Layer 5 of a small transformer language model trained on English Wikipedia (14 layers, counted from 0, width 64). Numbers have three digits each and are written without spaces.
Take only the direct path to the model's output, skipping the later layers: a vector added to the residual stream pushes a token's score in proportion to its dot product with that token's output vector.

Output vectors of the tokens that the questions are about. A number n stands for (n - 500) times 0.0076.
"our": 528537601619474645445586543581529420521457569468598444406331462411476475564337543502423423505500428375444515487478483493505465630483487476519589466648547496510358440422530487528442596551439383
"u": 526674757339337249868358639688820588695441495120764495414404602365464145763368154405597631803028243796381664276738572248593362284359228738718772202678256466635207314455152383317370541731346101
"ourn": 425444568538311542467588520604598530431532419354599492452369603536518424406396418440506511646551484505583565407606463488569396550405519527630607553588401426554445469446539416485439528500415399
",": 564513451575494546451432480418531450475517562519474466554496529530500518489544620531429475474470520524597470598383405497452569480444480491477468556488502568591550525555555503504561505529533534
"ime": 376587594533526436574536571609589593483629481323550373570502520511565324571516410566519413694508396689438503521434592408559510326505583500607533438525327537478329598349564487480394600556298503
" them": 508556633525530496548417545504595529582631445417508529438514564494412395556402543489493505607441504673544496485510499484525462428525356583481627472495577438584490457442532561432439556567498364
"ap": 380572436458500383605532458504567487618471461536555518522509581514502635528534439502628500477572370407448487523537650481473460417467544502602536471427464436486438580483401459518520577416494468
"ices": 460456460385547447633525593510556572483608516527608536447542508355388450521507416474552586570390348608478392473595465539507567377392582530435552519528404368401397481527558551458515642600358326
"ner": 435440522284518609626440404559641423627498507378583479565464407485399471520418335408342500628456562658502457439566485441506402563448438514651518532491655473575468502458463381477546617673461411
"A": 526674757339337249868358639688820588695441495120764495414404607365464144763368154405597631803028243796381664276738572248593362284359228738718772202679256466635206314455152382317370541731346101
"ks": 536574438476702387657422623568534539507291500533590435527548360514365368531397204511498567728376405607578524495589462399531518425403424622527586559579582616518518425528364478490433664518681425
"l": 513498429424561389462543456486490454520348474302523465468383498378489534500456629566521463478486557603500531515454499568448412460603511484537496486441647506509488611508391478521446466569545586
"oin": 438514573486441441565519637604576594570493331246576590450469607361461390438450445433673475506544471462474460572554519516544413566386500580581570559527524592536425431571661502482529602490324459
"elf": 407590563575447458667432471569484486492512653418568439452377411471238417665425478464454508569491549687577653445562362525601411397526497552494561419657532333676428411359406435489320459515497436
"tern": 449614508393610597530446364630577430413644544478558374543477391481480404492273351563445577532541615610527497411564583340513330368506474639543611386548394482442454410467421348470503681583430362
"lish": 424664437265289344586397695573561534558325477282595413468395515370644437596276561531565572587346439663672500510500395500530387497458388652592630521473592441482355474376301283438467542674466454
"ew": 490517670536448353360447585534596494467413470434569445435512515452461424370478426383476466532490349579456531556533369556613496421559578485647542543601542494519465376453404434517557557604557459
"f": 569459382467504571472486460438480503546329399665542497487460444370500523486462427537385493517500610572490544467369501509454528449458452556493493455568494487490462501482411482495476566498456468
"ution": 351497481365576458652410698544558503522357379478549337569542628484608419534417521516524482600430399615317384414599396388510549463327445572495559549627488446515338424582500448432444443669471342
"otes": 599609594395471386558535560611511452578461419401541592557504527439404419451672497488555547588388420509428446559438509529574393455394523672465615487694492418427301447552423515484484574659454463
"uary": 492488537234508445594500614577678680486400456529595457418424640444693375589488453473508611709383315568313560442526517393529515409475470527625545394523500708497468637535421300408349571689378404
"ee": 490510637580413533414460434521623443508380534428555566511435583465427304617455432403445405523494441677383418549546457565567551589522567600585563463560471437518458428584562448500582574563514520
"ex": 378402576442483475514544462461551435592603560391562476446477494422320465474493477391439592500480495670427586487550528515527399449502478645478564527601320440510415608461510495485449703431447491
" $": 551518586496540466522448641529603547576504604464489468520597668419475508483446438567525513522386444582550472492523559538557434462550436507484577502626434505468553349459455543413387529562355439
"ro": 570487507484408465362476558512513574509548445487536469544422524388548458632467455591505427444506468511461518504426581525501367439485548377550555542416552547460454595497572428517354439398566436
"ix": 489460510557530532543512508558440455586540471511579570345502498442375489466451435399500558419466490525426620527577365496518431476454639642582565526487493507544422410447412442510442594629369452
"os": 423469457462496424517581509485553638524495374495519381504545471537514546446564500554589434427482385421440519389480485508489477517461532486533493586544597531480359565509583495505536568507431393
"ver": 408397436448632522467488604517524524527406432545558367539536498403560500421432318413383446512603615459506469560476517502485504392423500537529516456480524448542482406514461464464529569599404363
"on": 353529447515402530561565427471624469531395475488549405456472492471449611443542554447541438473422404625451597484465587579489558458491558429560485490596555469517495487585562451540465500495509454
"ely": 417605560511480435439364464572641585386379653326562478642592418455432511626571412412510479536513497540446500522619381473546434451537603598527581343539555618505392368356478343464378661566659363

Each question shows what one neuron of this layer's MLP adds at an activation of 1. A number n stands for (n - 500) times 0.0011.

n146: 597530472600446568586606580411438544528513631464347529532490454303548512403464509552323470506660408538407487643550361576525254670511645312423470583550495477463488480592491534717452611388420351
Which of these tokens does it push up most? "our"

n41: 584615459406284378513473507606511509660609397566205444522390325513530457629596806547492570601440484446551602576544633580664544562647625499335598439602442582455299444525556521308581577462434474
Which of these tokens does it push up most? "otes"

n45: 359458606507659529408516491330289341400537484702729585508625422367568439559623505635546607445577606630489538576585630581516532609525449408493544542648391493563493581489523492386432529520516512
Which of these tokens does it push up most? "ex"

n108: 417342284569329553405530597510617496615382478496410623504591687430489449471427575549682497553434601530759346607568324420550438556461518561574373521503450405428475530534443361746663613597695479
Which of these tokens does it push up most? "lish"

n3: 559575478364707450532502541619400443610362656706405578472556367524508515500595418392587505642503454481481327491406539450528584362613488362593754530566539544546650470607315475567592470501480706
Pushed down most: "ourn"

n154: 537593674527574601469554395452683574513664475534539500487669595592440456569425590534468346449364640601655697398576580542405619586458424700536589505391655508638686667278489618410570648595526472
Which two tokens does it push up most, strongest first? " them", "ner"

n104: 517636572609825493604591524525509557491523661603416427601565542331638400561529292516533530462373663401677513618378380538516548419404413591418621609481571484686601600447283474441411571588455570
Which of these tokens does it push up most? "ks"

n64: 713523611447443479510488443650513538454591481483365489494546462697452458539551712482578454520547416545427392550363465559393670468419470510391502426701298568540407522419459524492583461624596554
Which of these tokens does it push up most? "otes"

n178: 559359547468533555426386540525383403441464444568570610370479564458235404555385426453515697336506698461603420418486387575507322476550622435513614584621581410469588436611374543354430722602380437
Which of these tokens does it push up most? "ix"

n175: 378463628545479510560495498492542632496453496461508488331350542645486577532404650471624737514503479452537592571486330522568662347450519554404473586577500522545554429331599441611605522557620482
Which of these tokens does it push up most? "elf"

n151: 578442587519532436437379360447629482432325320568347667500451491441371635511396649444463505530512218521402260363466477536562337575586419423482430585657536631574505443497552477555515610389548435
Pushed down most: "ime"

n100: 532564543369574476422435489374555599424723463575579441439631512569547381434607417428565475519476493481509237512592338474454740425448598464547342565601542508615573448517526459232546683353485327
Pushed down most: "l"

n96: 521434324542516413441381480469487430369553415708226532495516676329504539451622349507289531432600489471436549448374363464389592593478478466679326529563572588575596496472342448498429432452508389
Which of these tokens does it push up most? "f"

n114: 563341436502525364399497514548435339620420558383558436533335670662457597499367449569645532285462659469513476454450543528290518499597520416515323533429747360350645425603664604556463573512607468
Which of these tokens does it push up most? "l"

n173: 422450600462504298334463460593513734577635275440534564399512636580521588671331473511556315575428357668491327600634390669400528438504539576603523427383460397412393554531658606463486498646548476
Pushed down most: "f"

n140: 551392518469453442500391643667667389413369543684246674526522585524495474588372334564571387507403520545541521517430665478431630538394680483615365325537593478555427464421588611487452325647533483
Pushed down most: "ex"

n90: 243439471396522439469655495355499625573586232465466639540546534490527548424738433508494480591576686279613591321548636371471583485422558566468467692371461491371305468549570576443440680473487351
Which of these tokens does it push up most? "os"

n129: 417386486518414520549568787432391539460364218472420528520395487660398548503448655418526573480493545475709579463564603397438467624431437495491452315383642610569411577280493591288642425595474590
Which of these tokens does it push up most? "lish"

n189: 335314663556598556558458285372502484684613507635643503468357317385584410491447490498474417507432460345499549466452633436701704582506553657494356506524514475515813532465442552191256375539482456
Pushed down most: "lish"

n160: 377500647435659607494725523492470502372535768610438284494495308509635481580406381468503608408462415511363766608653596585362386522623621497539562477557461483474502423564511463600581437565583342
Pushed down most: "oin"

n184: 487600577539487499415460574444543562428374461447532439450448279580564623478535518494340341554514501579648677495646248432655681469706526632550759625606524580341598384482404458580621567414463500
Which of these tokens does it push up most? "ew"

n20: 497541325627630491688524280530592438596510588544695521545559562552618619361622510606596556514630498399508606487425585662449331526546556647405339446453603468431609490372398509651393419367464656
Which of these tokens does it push up most? "ap"

n141: 496541519584499488364619561651449408596580711495373559618317645428682653541426486607449409488479493450475635428405289701586452554567684375494544496529439574389532361609524610566601640380430498
Which of these tokens does it push up most? "our"

n68: 551647575299693353325367635511643638447497555357417482448431531422484373369526514585461609779619378462512490409433436490556655442471577515591393599515490551540423410321574597543417474436472598
Which of these tokens does it push up most? "ime"

n177: 627265481331683556370584552498622545509357572617437567505584528517548520418459623582557284696425469772586399476596550575556426686461541521404470650585596636323514422687394425501692634549486482
Which of these tokens does it push up most? "ks"

n31: 458625379590458628572420488671696556486476433379704527410658521553484524533689444600569700456640500410404629512448592461453338587506424568430545513524581499226443326272659505666530473374564443
Which of these tokens does it push up most? "ely"

n126: 298466458490517556585673482629473391445457537654719536625448449410416505440561396615441517293651407650561539501464477476613450476438644538475583456527389374655682359518636257467528620385542480
Which two tokens does it push up most, strongest first? "tern", "elf"

n7: 439594292385422717615503570346520527473387602298358426525431285714574511562516679385452502429364499589611382480361557478573591442421420477520545470485455424570454675422532589236419485538381730
Which of these tokens does it push up most? "lish"

n139: 386582527480435612276313399208591425648395426436637362373502480613646491389494383526335537693604575601181497442764556566439532489415413575650526494367599438526532611376551583766556402408429330
Pushed down most: "otes"

n110: 591511506488579539505443533570471357562277215491826498501569489440482516414525612447449633448527496621509412501600503571403449436377613353399570518402456588374493659382329696462744526519540556
Pushed down most: "elf"

n121: 499495644431464390539426575548740611374524572493615538481565555593580520567569538581694654584655680565395385497461332471596602400463666619544274481431574523594538381564636602413556660636614584
Which of these tokens does it push up most? "ely"

n6: 451298442458700350573558486558428277423460396550445473240617494444584560443457379517586519270482475489414513562502516647690346501546650401413492452392512578501474561483450396514433534509387386
Which of these tokens does it push up most? "ix"

n180: 534518427503583568435456580451396519394620572497459444562350419405592320538563603550496546534518533519475359592447426598573473408496454321412556549417475485588430364685427637836548429566674553
Which of these tokens does it push up most? ","

n153: 376463342602521448445531370286607405575192449448692394596438328563625467577321498472478635541595463392532517450490618438451514750393531350691421558568449484601433475398546517642404536431556601
Which of these tokens does it push up most? "our"

n98: 418347583420616700351386603451583459488317572456667529613385488564346344600475476651419342484645460546620588503548601675567456489402631451432580482501597450652491623587609393397436488441481634
Which of these tokens does it push up most? "ee"

n144: 488647452535466510479396329453498515525407647500441344445513435535630650395589464503661667690476738280654620588643467485308487329398600516421539578572451415578513507401326345134427426692450475
Pushed down most: "ee"

n143: 300487551571178416384599398372475411501666452479356441502390579465595512336515332667612381514458342534399435494311599498438802442481394538373622553559452520497411480466401566260326602393693507
Which two tokens does it push up most, strongest first? "ime", "on"

n142: 302547528563525478225524547381426345364284665483619493568518386528679569570456420544367447566603645548530546542538354443520565319579595469438454574481574528543447476522462323237570644473613535
Which of these tokens does it push up most? "ely"

n56: 669571556530488481568722537510748459581553660409386277577607569563338453429585594474520475615721269346584485585442346535522513541300616320526417535382430493463249532500544503588564507586524552
Which of these tokens does it push up most? "ime"

n124: 603690337575416635365506452244538584503440484665463521462437311625449431453457428701690527507601543512512526613425288548460378551457530627596503399371563432526513344387528409669580629307402626
Which of these tokens does it push up most? "f"